Layer 6 of a small transformer language model trained on English Wikipedia (23 layers, counted from 0, width 64).
Take only the direct path to the model's output, skipping the later layers: a vector added to the residual stream pushes a token's score in proportion to its dot product with that token's output vector.

Output vectors of the tokens that the questions are about. A number n stands for n times 0.025.
"20": 9 8 7 24 25 5 38 -12 -32 -1 26 -10 -19 -12 12 12 -29 24 6 22 -15 -16 -19 14 -4 14 33 -15 6 -16 23 -15 -21 10 6 -2 -1 20 34 1 -1 -18 -32 15 -1 -34 -10 -31 -1 -14 27 -9 -1 27 -8 9 19 17 1 -12 27 23 36 -17
"ither": -11 32 -24 2 18 12 13 -3 59 -7 -56 -48 -12 -17 -45 -3 -18 57 -12 19 -5 25 49 7 45 -15 -15 -31 28 6 -15 11 -22 -24 3 -8 18 19 -42 -14 -7 22 -35 -6 -16 3 -3 21 -22 -3 14 -32 -10 29 35 -14 29 -29 25 43 63 7 13 7
"ony": 20 30 27 -56 -6 26 -10 -29 -52 -14 -20 -15 -33 -23 6 -12 -18 15 -6 -15 -16 14 2 -26 35 30 -6 24 26 5 18 -16 19 -23 -27 29 -4 -39 12 54 -5 -15 -4 -16 -44 24 0 21 -47 -41 -12 22 11 -20 24 3 26 -33 19 3 28 39 15 -15
",": 32 -1 -38 -5 -14 -17 -18 15 11 -13 -9 12 28 -1 3 17 4 -43 15 29 7 -9 -14 19 1 15 -19 10 -21 -22 6 24 13 19 3 1 -11 9 9 -18 13 -20 -8 10 5 7 11 -18 25 -11 6 30 1 -18 -29 7 4 28 13 1 -15 -36 2 21
"ese": 3 -11 -17 -30 -9 49 -8 -15 24 14 -26 -11 -26 -28 -13 -24 22 -28 -6 -6 -33 21 15 -17 32 21 -6 28 13 29 -23 -19 7 -36 -6 9 35 -21 -50 35 -35 59 22 -38 0 -3 -3 35 3 -49 6 4 -4 46 32 23 2 -70 21 23 26 -5 -52 29
"ruary": -37 42 -7 -16 -16 40 87 -74 62 22 -36 -56 34 -18 -19 -46 2 11 -21 -30 17 23 1 -47 39 10 88 -19 58 18 -1 -56 -18 -71 -55 13 31 -8 -43 -38 -25 -1 -5 -78 -9 -17 -3 36 -29 10 59 -25 -36 -25 10 2 25 -32 14 11 87 35 6 46
"its": -2 -33 -16 10 -14 2 14 -6 -3 -30 4 -37 14 -19 -18 -18 29 32 -44 10 -4 30 25 -1 33 -1 1 1 11 25 -5 -11 14 -6 -13 8 23 -32 -40 14 11 -30 5 2 1 21 -3 -3 16 -5 41 -22 7 28 38 -13 25 -2 10 -13 -20 -23 -18 -36
"on": 44 31 31 0 19 1 -33 13 -15 -19 24 5 18 -17 7 0 -18 -8 37 4 -7 4 -19 0 29 -16 -11 0 7 16 15 32 21 -1 6 19 -10 20 26 31 -14 4 -3 25 -6 30 10 -10 -12 -42 1 -10 6 -8 25 8 -4 1 7 1 -9 24 -5 -12
" Order": -17 -16 -13 1 15 -6 8 -52 -36 24 -22 -11 -21 1 -9 -37 -8 11 -2 -49 -37 14 -11 -8 9 12 30 7 5 14 19 -46 10 -28 -1 26 26 -34 -14 4 9 18 -31 -35 -26 3 -12 12 -14 -31 47 -23 -24 17 18 34 -3 -9 12 21 -10 48 -22 27
"owever": -29 25 -44 1 17 31 4 -22 47 -7 -43 -24 -31 -1 4 -20 0 31 -35 6 -32 62 57 -20 8 -3 12 -48 48 20 -2 -11 -57 -28 -23 40 25 -5 -45 21 -22 -4 -44 9 12 -7 -4 1 -11 -34 19 -29 -1 -11 -9 22 22 -29 42 74 43 63 16 -4
"ces": -51 -3 -2 -20 22 32 -18 -32 -16 27 1 -39 -23 -29 -40 -45 30 15 -33 -38 -15 49 2 19 42 19 9 -7 8 -3 17 -3 -42 30 17 5 17 -57 -58 -49 -9 18 -3 21 4 18 -8 55 -17 6 -11 -38 -29 7 33 -9 23 -11 17 32 11 12 -7 39
" mater": 3 17 21 -18 -66 13 66 -20 35 -8 -35 -28 -17 -7 -31 9 19 15 -50 -4 1 37 15 -12 38 16 36 -9 4 -18 19 -40 -7 -17 6 11 8 12 -12 55 -29 8 -18 -16 1 20 -17 54 -31 -29 33 -47 -24 49 -45 -24 -17 -30 21 23 70 19 -13 36
"lected": 26 27 22 -42 18 45 20 5 37 13 -28 -32 6 -30 -27 -31 4 35 -10 -8 -12 36 64 -16 26 -25 -5 -4 35 -53 -23 12 -22 -19 -29 -47 45 31 24 35 -14 -8 -16 32 -21 -4 -4 -5 8 -6 48 -20 -20 25 -31 -7 37 -40 -23 27 31 23 2 51
"ific": -50 -5 -54 -19 21 -18 20 -10 -20 -16 -22 -22 -11 -12 -6 -13 26 7 -28 -8 -15 52 -2 -49 -13 18 -19 -14 23 35 -14 -90 -26 -13 -33 28 23 5 -12 10 -33 1 -27 -35 -14 6 1 -20 29 -36 -16 -23 -21 27 1 -1 -54 13 11 -11 -32 25 -17 3
" ===\n\n": -13 -7 4 25 -16 2 8 -28 0 34 12 -40 -8 -8 -57 -37 10 12 -17 24 -49 -7 -6 8 45 29 36 -15 11 28 -20 -13 -31 -46 -49 29 29 -21 -49 -4 -41 24 7 -36 -24 -33 -6 -9 46 -47 9 4 -40 16 5 8 22 2 -7 -14 -21 31 20 27
"Early": -8 -5 -12 -34 14 9 31 -22 -8 -4 1 -44 -43 -25 -18 -26 22 36 1 -28 -3 19 -6 -33 29 12 39 18 4 26 12 -41 -29 -10 -27 41 48 9 -22 7 15 26 -16 0 4 17 -28 25 -16 2 28 11 -8 17 4 -28 1 4 6 -9 -7 30 -13 23
"imin": 12 48 6 -1 11 -10 42 1 21 21 15 -23 -5 -25 -3 -9 50 24 -21 13 2 38 9 -15 15 -41 19 -57 25 -1 14 -34 -5 -30 4 -11 -3 -2 23 -14 -46 -33 -8 -26 -2 -30 -9 23 -1 -10 -32 -14 -25 15 24 7 -10 -41 6 27 28 -19 -12 -25
"ster": -16 -1 -23 -18 16 30 -3 -5 16 -11 8 -24 -2 -22 -42 -62 1 11 12 28 -13 -12 17 -16 15 -20 29 -32 10 -44 50 -20 -17 -32 48 32 4 -56 -40 0 -64 2 11 -3 -5 14 -5 37 7 1 -2 28 -16 -13 24 13 53 -37 6 -3 31 -4 14 5
"imately": -51 55 -50 33 30 -26 -2 -35 28 26 -46 -46 -35 -35 -8 33 33 33 1 -19 7 42 36 -32 50 31 13 -16 25 -52 23 -33 6 -49 -57 19 45 -16 -44 7 -13 28 -32 31 0 16 -6 13 12 10 -27 6 -95 11 19 -26 -12 -66 26 25 19 24 -20 22
"pts": 20 -8 -27 26 -18 -35 25 25 32 32 -65 -16 29 -24 -33 -68 -33 3 -46 -28 -21 45 8 -28 42 31 16 -19 24 16 -1 -64 -24 -4 -59 32 36 -22 9 7 17 -32 -33 23 -31 37 -11 -3 -4 -1 -17 -41 -51 40 -48 -15 14 -44 -1 50 -7 39 34 32
"ter": 40 31 -42 -36 10 0 -2 -26 -54 29 33 -24 -6 -23 5 -39 -1 1 -43 -16 33 22 22 -48 32 2 -29 12 9 11 -2 -13 16 -31 -24 12 -12 -6 -13 -22 0 29 7 17 -7 21 0 38 9 3 -43 15 -9 -22 35 -13 33 10 -27 6 1 -16 8 21
"alled": -35 41 -12 -15 -19 20 -32 16 21 -25 8 -28 -10 -21 15 25 -13 5 33 -12 11 28 18 -22 61 8 7 -22 50 15 -4 -6 -2 12 -46 -28 26 -9 -33 24 -8 3 -52 -25 -19 -11 -10 23 15 -11 -1 6 -15 -15 1 -17 13 -37 15 27 15 13 -30 38
"c": 6 8 -21 -23 16 8 -22 -8 -26 25 3 -35 -6 -16 14 -5 -4 -27 6 34 -7 17 -16 -6 19 -28 -23 8 -13 20 16 10 0 15 28 4 18 -33 -5 -14 -21 21 8 -11 3 6 3 -12 11 6 -45 -8 -6 13 2 -18 18 7 -13 -12 -23 33 -22 19
"ually": -57 35 -57 0 30 -48 69 -22 18 -20 -27 -38 22 -36 -4 13 49 4 -8 -34 -7 16 39 -30 32 23 18 -42 14 -13 32 -49 -28 -20 5 -18 45 -27 -36 -30 -14 8 -10 -11 -15 9 0 24 -35 -16 16 -27 -50 8 -32 -55 -35 -59 -1 18 1 10 13 -11
"iction": 12 21 15 -54 -9 -1 44 -22 -14 18 -44 -14 -13 -12 -41 35 27 30 13 -57 -32 21 61 7 26 -4 20 -37 12 9 -15 -7 -8 -18 -47 20 35 -44 7 18 4 -38 -15 -31 -35 4 -17 -27 24 -20 48 2 -3 24 -5 -29 -4 7 60 47 28 -7 -11 10

Output weights of attention head 0. The head adds the sum of these rows, row i times number i of z. A number n stands for n times 0.0038.
o0: -30 34 13 55 1 18 30 14 -11 -10 25 -46 -9 -18 -10 22 6 29 0 4 -8 19 28 23 -18 -44 10 -47 -21 -18 -18 7 -27 -17 43 6 6 -1 13 4 1 14 -24 65 -21 5 -9 5 -15 2 -41 -27 24 17 -11 3 -43 -2 39 -28 1 -38 11 -46
o1: -29 -40 -40 -30 16 -1 -40 -20 -7 22 9 48 -59 -2 13 -19 3 -6 3 -22 39 -15 -51 -32 23 30 8 42 10 -13 -8 -17 19 29 -13 -23 -20 15 -12 -26 0 15 13 -36 1 29 -54 9 -6 16 21 0 -40 -19 -1 -6 -5 17 -45 -44 -32 29 6 29
o2: -17 25 40 30 -10 8 11 -5 -26 13 22 19 -30 -6 22 -13 -28 6 13 10 -22 -9 39 -16 -29 -11 41 -16 8 4 -4 14 -1 -28 -17 -13 -8 -10 29 29 15 -12 -17 45 -9 2 26 -18 10 -31 12 -36 -25 22 -29 15 -27 -12 1 9 -6 -3 -6 -2
o3: -27 -53 -46 2 13 -29 -48 -13 -9 10 1 15 5 -8 -2 6 64 -9 -42 -17 35 -3 -41 -34 8 7 -18 8 -1 -16 -47 -38 4 24 -41 6 -15 11 -47 -34 29 -10 36 -38 4 40 -52 60 1 28 -7 5 -34 -41 9 -7 -2 39 -5 -66 -49 -25 -5 7
o4: 41 11 -6 -3 -19 11 26 1 26 -8 -45 -6 45 -10 4 20 8 -5 -28 -37 5 -3 18 22 10 6 -2 27 12 9 -17 -27 7 11 -7 -12 22 13 5 4 -17 8 -12 22 -12 -11 -13 -6 -19 3 -9 20 56 -5 -24 6 -2 -25 7 25 19 -5 15 23
o5: 83 -5 27 -19 -25 16 0 -10 -26 20 -46 65 18 -5 6 -64 -17 -2 -6 -13 -12 -22 -1 -2 12 35 27 23 -2 17 11 7 24 20 -14 -27 3 -13 -5 21 3 -7 2 27 1 25 5 -31 -41 -6 66 19 46 23 -24 -5 12 -32 -20 31 47 61 14 19
o6: -18 23 -21 -54 9 -28 -27 -16 -12 19 47 13 -68 6 14 -37 -24 -4 32 25 -48 -18 -50 -41 61 36 -3 -25 13 6 12 27 -18 8 -48 4 -43 -22 -6 13 -6 0 -10 -46 5 14 -7 -11 16 7 40 -39 -53 -18 57 11 45 -2 -30 -2 -58 11 -22 -29
o7: 8 -1 14 -9 18 -2 -4 8 -4 13 33 25 -15 15 -17 -13 -19 0 -9 6 27 -10 4 3 -23 9 4 -3 9 -21 4 -9 24 10 17 30 -17 -4 -16 14 -1 5 13 8 -19 30 -32 -26 12 -9 -13 10 12 6 -16 -13 -19 14 -24 -6 -22 15 -1 -22
o8: -36 -34 -39 -33 42 -9 -50 -2 -43 30 46 -1 -69 1 -2 -30 14 3 13 26 14 -2 -42 -39 15 12 13 -6 9 -26 -13 -6 -28 -9 -12 -2 -33 12 -17 -40 22 -2 11 -44 24 25 -42 37 13 9 19 -9 -80 -26 18 10 -5 29 -18 -48 -62 -11 -24 11
o9: -8 -8 -11 8 15 32 14 -7 -4 0 -17 -36 -35 13 6 -12 7 -3 -5 -10 32 17 4 4 17 -16 36 20 -19 -2 -22 -24 -2 6 19 -38 32 -5 25 -15 -13 31 -11 45 0 -23 -37 16 -38 10 8 12 -15 1 -27 -17 -11 -5 -19 -27 22 -2 11 24
o10: 47 5 24 -33 -13 42 -4 -7 32 3 -53 11 42 2 43 3 -42 -59 -3 -25 21 -31 -11 11 -19 24 4 69 11 5 9 6 38 9 32 -9 6 -29 13 -5 -19 24 8 12 -24 -11 -25 11 -24 -17 -23 30 69 9 -23 3 42 -39 -41 21 29 45 3 29
o11: -11 4 15 -25 -9 34 -15 -11 10 26 14 26 -6 13 10 -13 -34 -43 11 -8 23 -21 2 -8 -49 0 2 25 30 -8 9 15 16 -2 31 2 -8 -26 -18 -8 5 4 6 -10 -6 -7 -4 -10 15 -12 -20 10 15 15 -6 10 22 5 -25 11 14 31 -10 20
o12: 63 9 3 -41 -13 7 -4 -15 14 21 -13 27 27 10 15 -12 -32 -37 -7 -16 7 -31 -13 12 -9 18 -3 17 31 -1 -1 19 33 -17 26 1 -16 -20 -15 -7 12 7 0 -10 8 -8 -1 2 -10 -9 -1 32 66 7 5 11 46 -27 -20 32 27 35 -4 18
o13: 36 -26 13 20 -19 19 20 -7 6 7 -52 59 38 -9 -4 -12 16 26 -50 -45 26 -1 19 28 10 16 2 29 5 27 -31 -34 41 30 -21 -1 46 6 5 38 2 29 16 46 -9 18 -48 3 -28 4 16 15 50 3 -36 3 -27 -21 -9 16 15 22 29 -12
o14: 49 -6 29 -11 -14 44 -17 15 22 33 13 12 -10 -11 29 6 -24 -51 12 -17 8 -6 16 18 31 6 -32 6 69 18 0 -13 14 -13 17 21 26 -46 -8 33 -10 61 -3 -17 -20 -55 -32 50 13 -12 -1 -20 12 -44 59 15 52 -41 -40 31 -26 18 -46 -6
o15: -7 -3 -21 -36 0 -9 -17 -1 -10 1 -14 -3 4 17 13 0 10 -7 3 -10 -8 -3 -22 -6 -21 -3 -11 -4 -9 -15 9 13 -16 -8 19 -8 -5 -4 -15 -26 0 -10 13 -23 10 10 12 -7 -9 14 -11 5 4 -2 7 -4 22 3 3 -5 31 4 14 13
o16: -11 -20 -34 -27 18 -5 -26 -5 5 -2 -35 -24 -6 5 -1 6 42 -18 -20 -8 38 0 -39 -22 16 -5 9 15 -9 -36 -9 -14 -15 20 -5 -20 -1 2 -32 -50 -12 -1 19 -14 16 -3 -24 52 -29 27 -12 24 -13 -15 0 -18 10 20 8 -48 -3 -23 5 36
o17: -12 -33 -59 -41 32 0 -57 -19 -37 33 -12 44 -66 -11 23 -32 26 -23 -29 -15 2 -21 -89 -53 81 40 9 10 -5 0 -60 -28 -20 53 -71 -32 -37 -18 -26 -29 -9 6 -5 -28 9 45 -74 51 4 21 52 -8 -39 -34 19 13 17 10 -22 -62 -94 21 7 34
o18: 2 -4 -24 -29 9 15 7 -5 8 28 40 27 -42 9 7 -25 2 -12 -11 -26 10 -15 -67 -5 45 36 -1 -1 18 1 -26 0 0 6 -8 -2 -21 -23 0 1 9 26 -11 -3 -14 9 -38 1 8 16 8 -7 2 -10 37 1 35 -18 -23 -35 -34 9 1 -16
o19: -36 -3 -6 -10 8 -16 -15 0 -21 -2 -9 21 -32 -7 -1 -2 37 17 -15 7 25 9 2 -26 0 -18 19 -23 -28 -34 -27 -5 -7 6 -34 -4 -5 14 -4 -4 0 -24 11 22 21 25 0 12 -20 20 22 -22 -60 -5 -23 -6 -41 19 15 -26 -28 -24 15 20
o20: 32 -5 4 -15 -19 -8 6 7 33 1 -17 -8 13 3 9 15 -5 -53 3 7 -23 1 -6 -16 54 17 -61 7 16 28 12 14 24 18 -10 22 1 -36 -20 36 -27 28 15 -40 -13 -32 3 28 10 7 -1 -9 23 -45 80 -8 79 -26 -27 40 -23 13 -30 -23
o21: 20 -14 17 20 -17 -31 18 39 8 -40 -83 -42 88 9 -22 35 33 -10 -21 26 -4 15 39 8 -29 -16 -26 19 -46 12 18 5 -4 -9 27 26 37 5 -21 -12 -11 -24 35 -15 4 -30 54 34 6 6 -27 41 36 -1 -25 -28 15 5 46 45 51 -9 12 9
o22: 21 2 -2 -23 -2 16 -10 3 -30 29 -6 50 -4 -2 27 -33 7 2 -31 -20 12 -21 -36 -13 41 36 18 29 18 3 -26 -23 3 11 -42 -20 -11 -15 -5 20 18 10 1 18 -7 19 -22 28 -13 0 36 -14 -17 -11 -24 19 -20 -19 -14 -22 -30 7 9 6
o23: -20 24 17 -35 0 13 -19 7 2 -2 25 -26 1 -3 4 -9 -46 -40 48 15 1 -25 -21 1 -45 -4 -15 15 12 -20 39 41 -5 6 69 19 -17 -17 -17 -39 -25 -11 11 -48 -39 10 35 -15 14 -11 -41 6 25 32 0 2 30 32 -14 -9 3 45 -12 1
o24: 4 8 11 -21 -4 -26 10 22 4 -5 0 35 20 15 9 5 -1 -1 -9 0 2 -30 -13 9 -8 21 0 -11 11 -14 16 10 5 -7 -23 32 -33 9 2 16 16 -6 0 -27 -8 35 21 -10 0 -16 -18 -2 9 5 -2 -5 -7 -1 4 -7 -29 -8 -5 -15
o25: -24 -9 13 21 -8 1 -10 4 24 -17 -11 -34 26 -3 -11 31 15 -1 2 18 -13 9 18 12 -40 -20 -22 -25 -5 13 22 7 -14 -13 4 19 2 10 -11 -24 -1 -43 -6 -44 14 -7 19 4 13 -2 -13 8 2 11 10 -3 3 26 27 15 13 -22 -1 12
o26: 10 -2 4 -29 2 29 -14 7 -8 38 31 31 -31 5 -8 -22 -10 -29 11 0 25 -18 -32 14 1 10 -1 9 27 14 4 18 5 -17 32 21 3 -35 -18 1 4 24 14 -15 7 -19 -13 23 15 -3 6 5 23 6 17 26 42 -14 -21 13 -8 34 -4 2
o27: 2 43 24 -16 -4 20 11 22 17 -16 60 -70 -13 9 -13 5 -55 -7 71 15 -32 0 19 29 -30 -16 8 -15 10 12 67 39 -20 -20 56 8 6 -2 34 -13 -29 -5 -36 -26 -15 -38 30 -54 11 -18 -24 3 19 36 19 15 19 17 -4 23 36 10 -21 6
o28: 21 -9 -22 -20 7 5 -4 3 32 -1 -36 8 37 -10 -15 16 24 -2 -36 -18 31 -6 -5 16 2 8 -19 17 12 -5 -23 -33 29 -1 -15 8 17 3 -15 -14 1 6 11 -13 5 -9 -39 17 -13 0 -3 25 32 -15 -4 -11 11 5 -14 24 13 -17 14 26
o29: -25 -2 12 15 -1 -4 -5 9 -16 -19 14 -32 -21 0 -28 -9 -20 26 26 16 -38 31 28 9 -2 -8 1 -9 -33 14 32 7 -33 4 10 -16 23 22 10 -10 -7 -12 -6 -5 20 -24 19 -35 16 4 3 -8 -26 8 -13 9 -31 23 9 12 17 12 1 -1
o30: -18 23 4 38 3 -17 21 4 4 3 55 0 6 -12 -14 22 -18 20 21 -3 -19 15 9 11 -43 -33 5 -55 16 -21 -13 13 -1 -36 18 22 -7 -5 1 6 23 -22 -21 28 1 24 8 -38 14 -18 -40 -22 0 19 1 0 -22 5 35 -10 8 -35 -1 -57
o31: 18 -36 9 4 -8 -2 -7 -42 -9 10 -5 60 -20 6 4 -36 -20 7 2 -18 7 -3 13 -11 26 18 -8 37 20 14 6 -18 52 16 -26 -15 5 -4 -17 25 22 28 13 1 -6 32 -26 -25 -6 -13 36 5 9 -18 -7 -2 -8 2 -58 -3 2 37 -10 -11

Each question shows a token from some text and the vector z that the head gathered there. A number n stands for n times 0.024.

" days": -7 1 2 -4 0 15 6 -2 -1 10 2 -2 1 2 0 0 -3 0 3 2 4 -5 4 -5 -6 -9 -2 0 1 2 -4 11
Pushed down most: "imin"

" the": -6 -5 -11 -5 10 1 -5 -2 -8 -7 3 -5 3 0 -10 5 4 -9 -5 -2 0 20 -4 2 7 3 -8 4 4 5 -4 -11
Pushed down most: " Order"

"t": 2 2 6 -3 -5 -3 7 0 3 1 -1 3 -3 -4 -2 1 -4 3 2 1 -2 -8 0 4 1 0 1 6 -3 3 3 2
Pushed up most: "20"

" he": 3 -1 -1 2 -2 1 -1 1 4 1 1 -1 1 -1 0 -1 3 5 1 -1 -2 3 3 3 -1 -3 3 -1 -2 -1 0 -3
Which two tokens does it push up most, strongest first? "ces", "ter"

" within": -5 1 5 5 3 3 -11 0 -3 0 4 5 0 6 3 -2 5 3 -4 7 -4 7 9 -4 1 0 1 -11 5 -6 -3 0
Which two tokens does it push up most, strongest first? "pts", " mater"

" F": -6 4 2 5 0 7 0 5 -2 -3 5 7 4 4 2 0 -3 5 1 -3 1 -4 1 5 1 1 -1 -3 1 -2 0 9
Pushed down most: "imin"

"ings": 1 -2 3 -1 -2 5 2 -1 -1 -1 -7 0 0 0 1 -2 -4 0 1 0 1 -4 -1 -5 -5 0 4 -1 0 2 2 5
Pushed down most: ","

"ing": -2 -1 -3 0 2 0 -3 2 -4 -4 3 1 0 1 -1 1 2 -3 -3 -1 3 7 -2 6 4 1 -1 0 2 -1 -1 -1
Pushed up most: ","

".": -3 -5 -8 -3 7 0 -4 -3 -7 -4 2 -5 2 -1 -5 3 4 -5 -4 -2 1 15 -2 0 4 2 -6 2 3 2 -3 -9
Pushed down most: " Order"

" h": -3 -3 -4 2 -1 1 5 -2 3 -2 -3 -1 3 -8 0 4 2 -1 -1 -3 6 4 -5 1 -1 3 -1 6 0 1 0 -2
Pushed up most: "ster"

" Indian": 4 -5 0 -4 -2 0 -4 0 -2 4 0 -1 -2 -1 0 0 -2 -7 -2 -3 2 5 -2 2 -2 -1 2 4 -2 3 2 1
Pushed down most: "ter"

"r": -6 1 1 0 -2 -1 0 3 -3 0 0 0 -4 -2 0 -2 -4 -6 0 -2 4 1 -2 -1 0 4 -2 1 3 -2 -1 6
Pushed down most: "ces"

" have": 10 -4 16 5 -15 1 9 -8 11 6 -18 -5 -8 -7 0 3 -5 4 -2 9 2 -4 -2 -13 -1 1 -3 -2 -11 1 7 2
Which two tokens does it push up most, strongest first? "imately", "ific"

"iff": 3 -1 -6 1 -2 -8 -1 0 4 2 -2 -1 -1 -7 3 0 5 -3 1 -3 4 3 -4 2 -2 1 4 5 2 0 1 -5
Pushed up most: "ster"

"ed": 4 -4 -3 0 -3 -1 0 4 2 3 -2 0 -2 -6 -3 0 2 -3 3 0 2 -4 -3 5 -3 0 3 4 3 -2 5 1
Pushed down most: "pts"

" during": -2 0 -4 0 3 0 -3 1 -4 -4 3 0 0 2 -3 2 2 -2 -3 -1 2 7 -2 5 5 1 -2 -1 2 -1 -1 0
Pushed up most: ","

" \"": 4 -2 4 -5 -4 -1 3 0 0 4 2 -1 -2 -3 7 -1 -4 -3 3 -3 5 -3 1 3 0 -4 4 5 -5 1 1 3
Pushed up most: "on"

" his": 3 -2 1 2 -3 -1 2 0 -1 -1 -3 -2 -4 1 2 -3 -2 1 1 0 4 1 1 -2 0 0 2 -2 0 0 1 2
Pushed up most: "its"

" B": 5 0 5 0 -5 -1 3 0 0 5 -2 -1 -5 0 2 -4 -2 3 3 2 1 -6 1 -3 -2 -1 3 -1 -2 -1 2 4
Pushed down most: ","

"o": -5 3 3 2 0 7 1 4 -4 -2 6 6 3 6 6 -1 -4 6 1 -2 3 -4 3 3 1 -1 1 -4 0 -2 -1 8
Pushed up most: "ony"

"i": -4 -3 1 4 -4 -5 4 4 -4 -12 -3 8 1 -3 -1 4 -9 -5 -2 -2 4 2 -5 10 5 8 -2 3 -1 2 9 0
Pushed up most: "on"

" '": 0 -4 8 -1 -2 -7 6 -2 5 -2 5 3 -1 -11 12 -4 0 7 -1 -3 4 2 6 8 1 -2 2 5 -7 2 0 -8
Pushed up most: "c"

",": -2 3 0 0 2 7 -1 5 -4 -8 4 6 6 6 3 1 -3 3 4 -4 -1 -3 3 7 8 -2 7 -1 2 -6 1 3
Pushed up most: "ony"

"ab": 1 0 3 -2 -2 3 1 5 -2 -2 3 4 1 3 6 -3 -6 0 3 -4 2 -6 1 6 1 0 6 3 -2 0 2 5
Pushed down most: "ually"

" kill": -3 2 1 2 -1 5 0 -1 0 1 -4 1 0 1 -1 -2 -2 1 0 0 0 -2 1 -3 -5 -1 2 -2 1 2 -2 7
Pushed up most: " Order"

" A": 7 -4 -3 1 2 -9 -4 -2 -4 -2 3 1 -2 0 2 -1 1 -2 -1 -3 0 4 -3 5 -1 6 2 2 -1 4 2 -7
Pushed down most: " Order"

" stud": -4 -3 6 -3 -5 5 6 0 -1 -1 0 -1 -3 -2 6 1 -7 -2 -4 -2 10 5 -1 2 2 1 -3 3 -6 3 -1 5
Which two tokens does it push up most, strongest first? "on", "ony"

"ew": -6 7 4 4 9 3 -21 10 -2 4 20 14 11 15 6 3 8 9 0 10 -9 6 16 -5 10 -3 9 -20 13 -17 -5 -1
Pushed down most: "imin"

"es": 1 -3 2 1 -4 1 3 1 -1 0 -5 -4 -4 1 1 -3 -4 -1 1 1 3 -1 0 -6 -1 1 0 -3 1 -1 3 5
Pushed down most: "c"

"27": -13 16 3 23 -5 11 16 9 10 -14 5 7 6 13 9 3 -6 36 14 -2 6 -19 16 8 14 -3 5 -18 -4 -11 -1 15
Pushed down most: "ither"

" Ad": 14 -2 3 6 3 -4 -9 5 5 2 5 3 2 6 -11 3 4 2 -1 4 -17 0 3 2 -1 -2 4 -5 3 1 6 -5
Pushed up most: "ually"

"he": 9 -3 4 -4 -7 -2 4 3 3 4 -4 -3 -5 -5 0 0 -2 -2 2 1 0 -5 -2 2 1 -3 3 4 -5 0 6 1
Pushed up most: "20"

" of": -6 -1 -8 3 6 1 -7 0 -4 -7 0 -1 1 3 -12 3 3 -4 -5 1 -3 17 -2 0 6 4 -5 -4 5 3 -2 -6
Pushed down most: " Order"

"ies": -3 -4 8 -5 -7 6 11 -1 0 -1 -2 -2 -2 -5 4 1 -8 -1 -2 -2 11 1 -2 0 2 1 -3 5 -9 3 0 5
Pushed up most: "on"

"le": 6 -4 2 -3 -5 -3 2 1 1 2 -3 -3 -4 -5 0 0 -2 -4 1 -1 2 0 -2 2 0 0 2 4 -4 1 4 -1
Which two tokens does it push up most, strongest first? "imin", "20"

" ab": -5 -1 -4 4 3 -2 -4 1 -1 -5 1 0 0 -2 -3 1 4 -2 -5 0 2 11 -3 4 3 4 -5 -1 2 1 -2 -2
Pushed up most: ","

" as": -6 1 0 2 4 4 -5 0 -3 -2 3 1 1 6 -4 0 1 1 -4 2 -3 8 4 -4 2 0 -2 -7 4 -1 -3 1
Pushed up most: "pts"

" in": -8 4 0 5 0 6 1 4 1 -2 6 4 4 5 6 1 -2 7 1 -3 3 -1 4 1 4 -2 0 -3 1 -2 -2 7
Pushed down most: "imin"

"ik": 0 2 5 -1 -5 -4 6 1 3 0 -1 4 -2 -4 0 0 -3 3 1 1 0 -6 -1 3 0 1 0 4 -2 2 3 2
Pushed down most: " mater"

" comb": 9 1 3 3 -4 -5 3 2 6 4 -4 3 1 -8 3 1 7 8 3 7 -2 -9 0 1 -1 -3 4 -2 0 -6 7 -4
Pushed up most: "ces"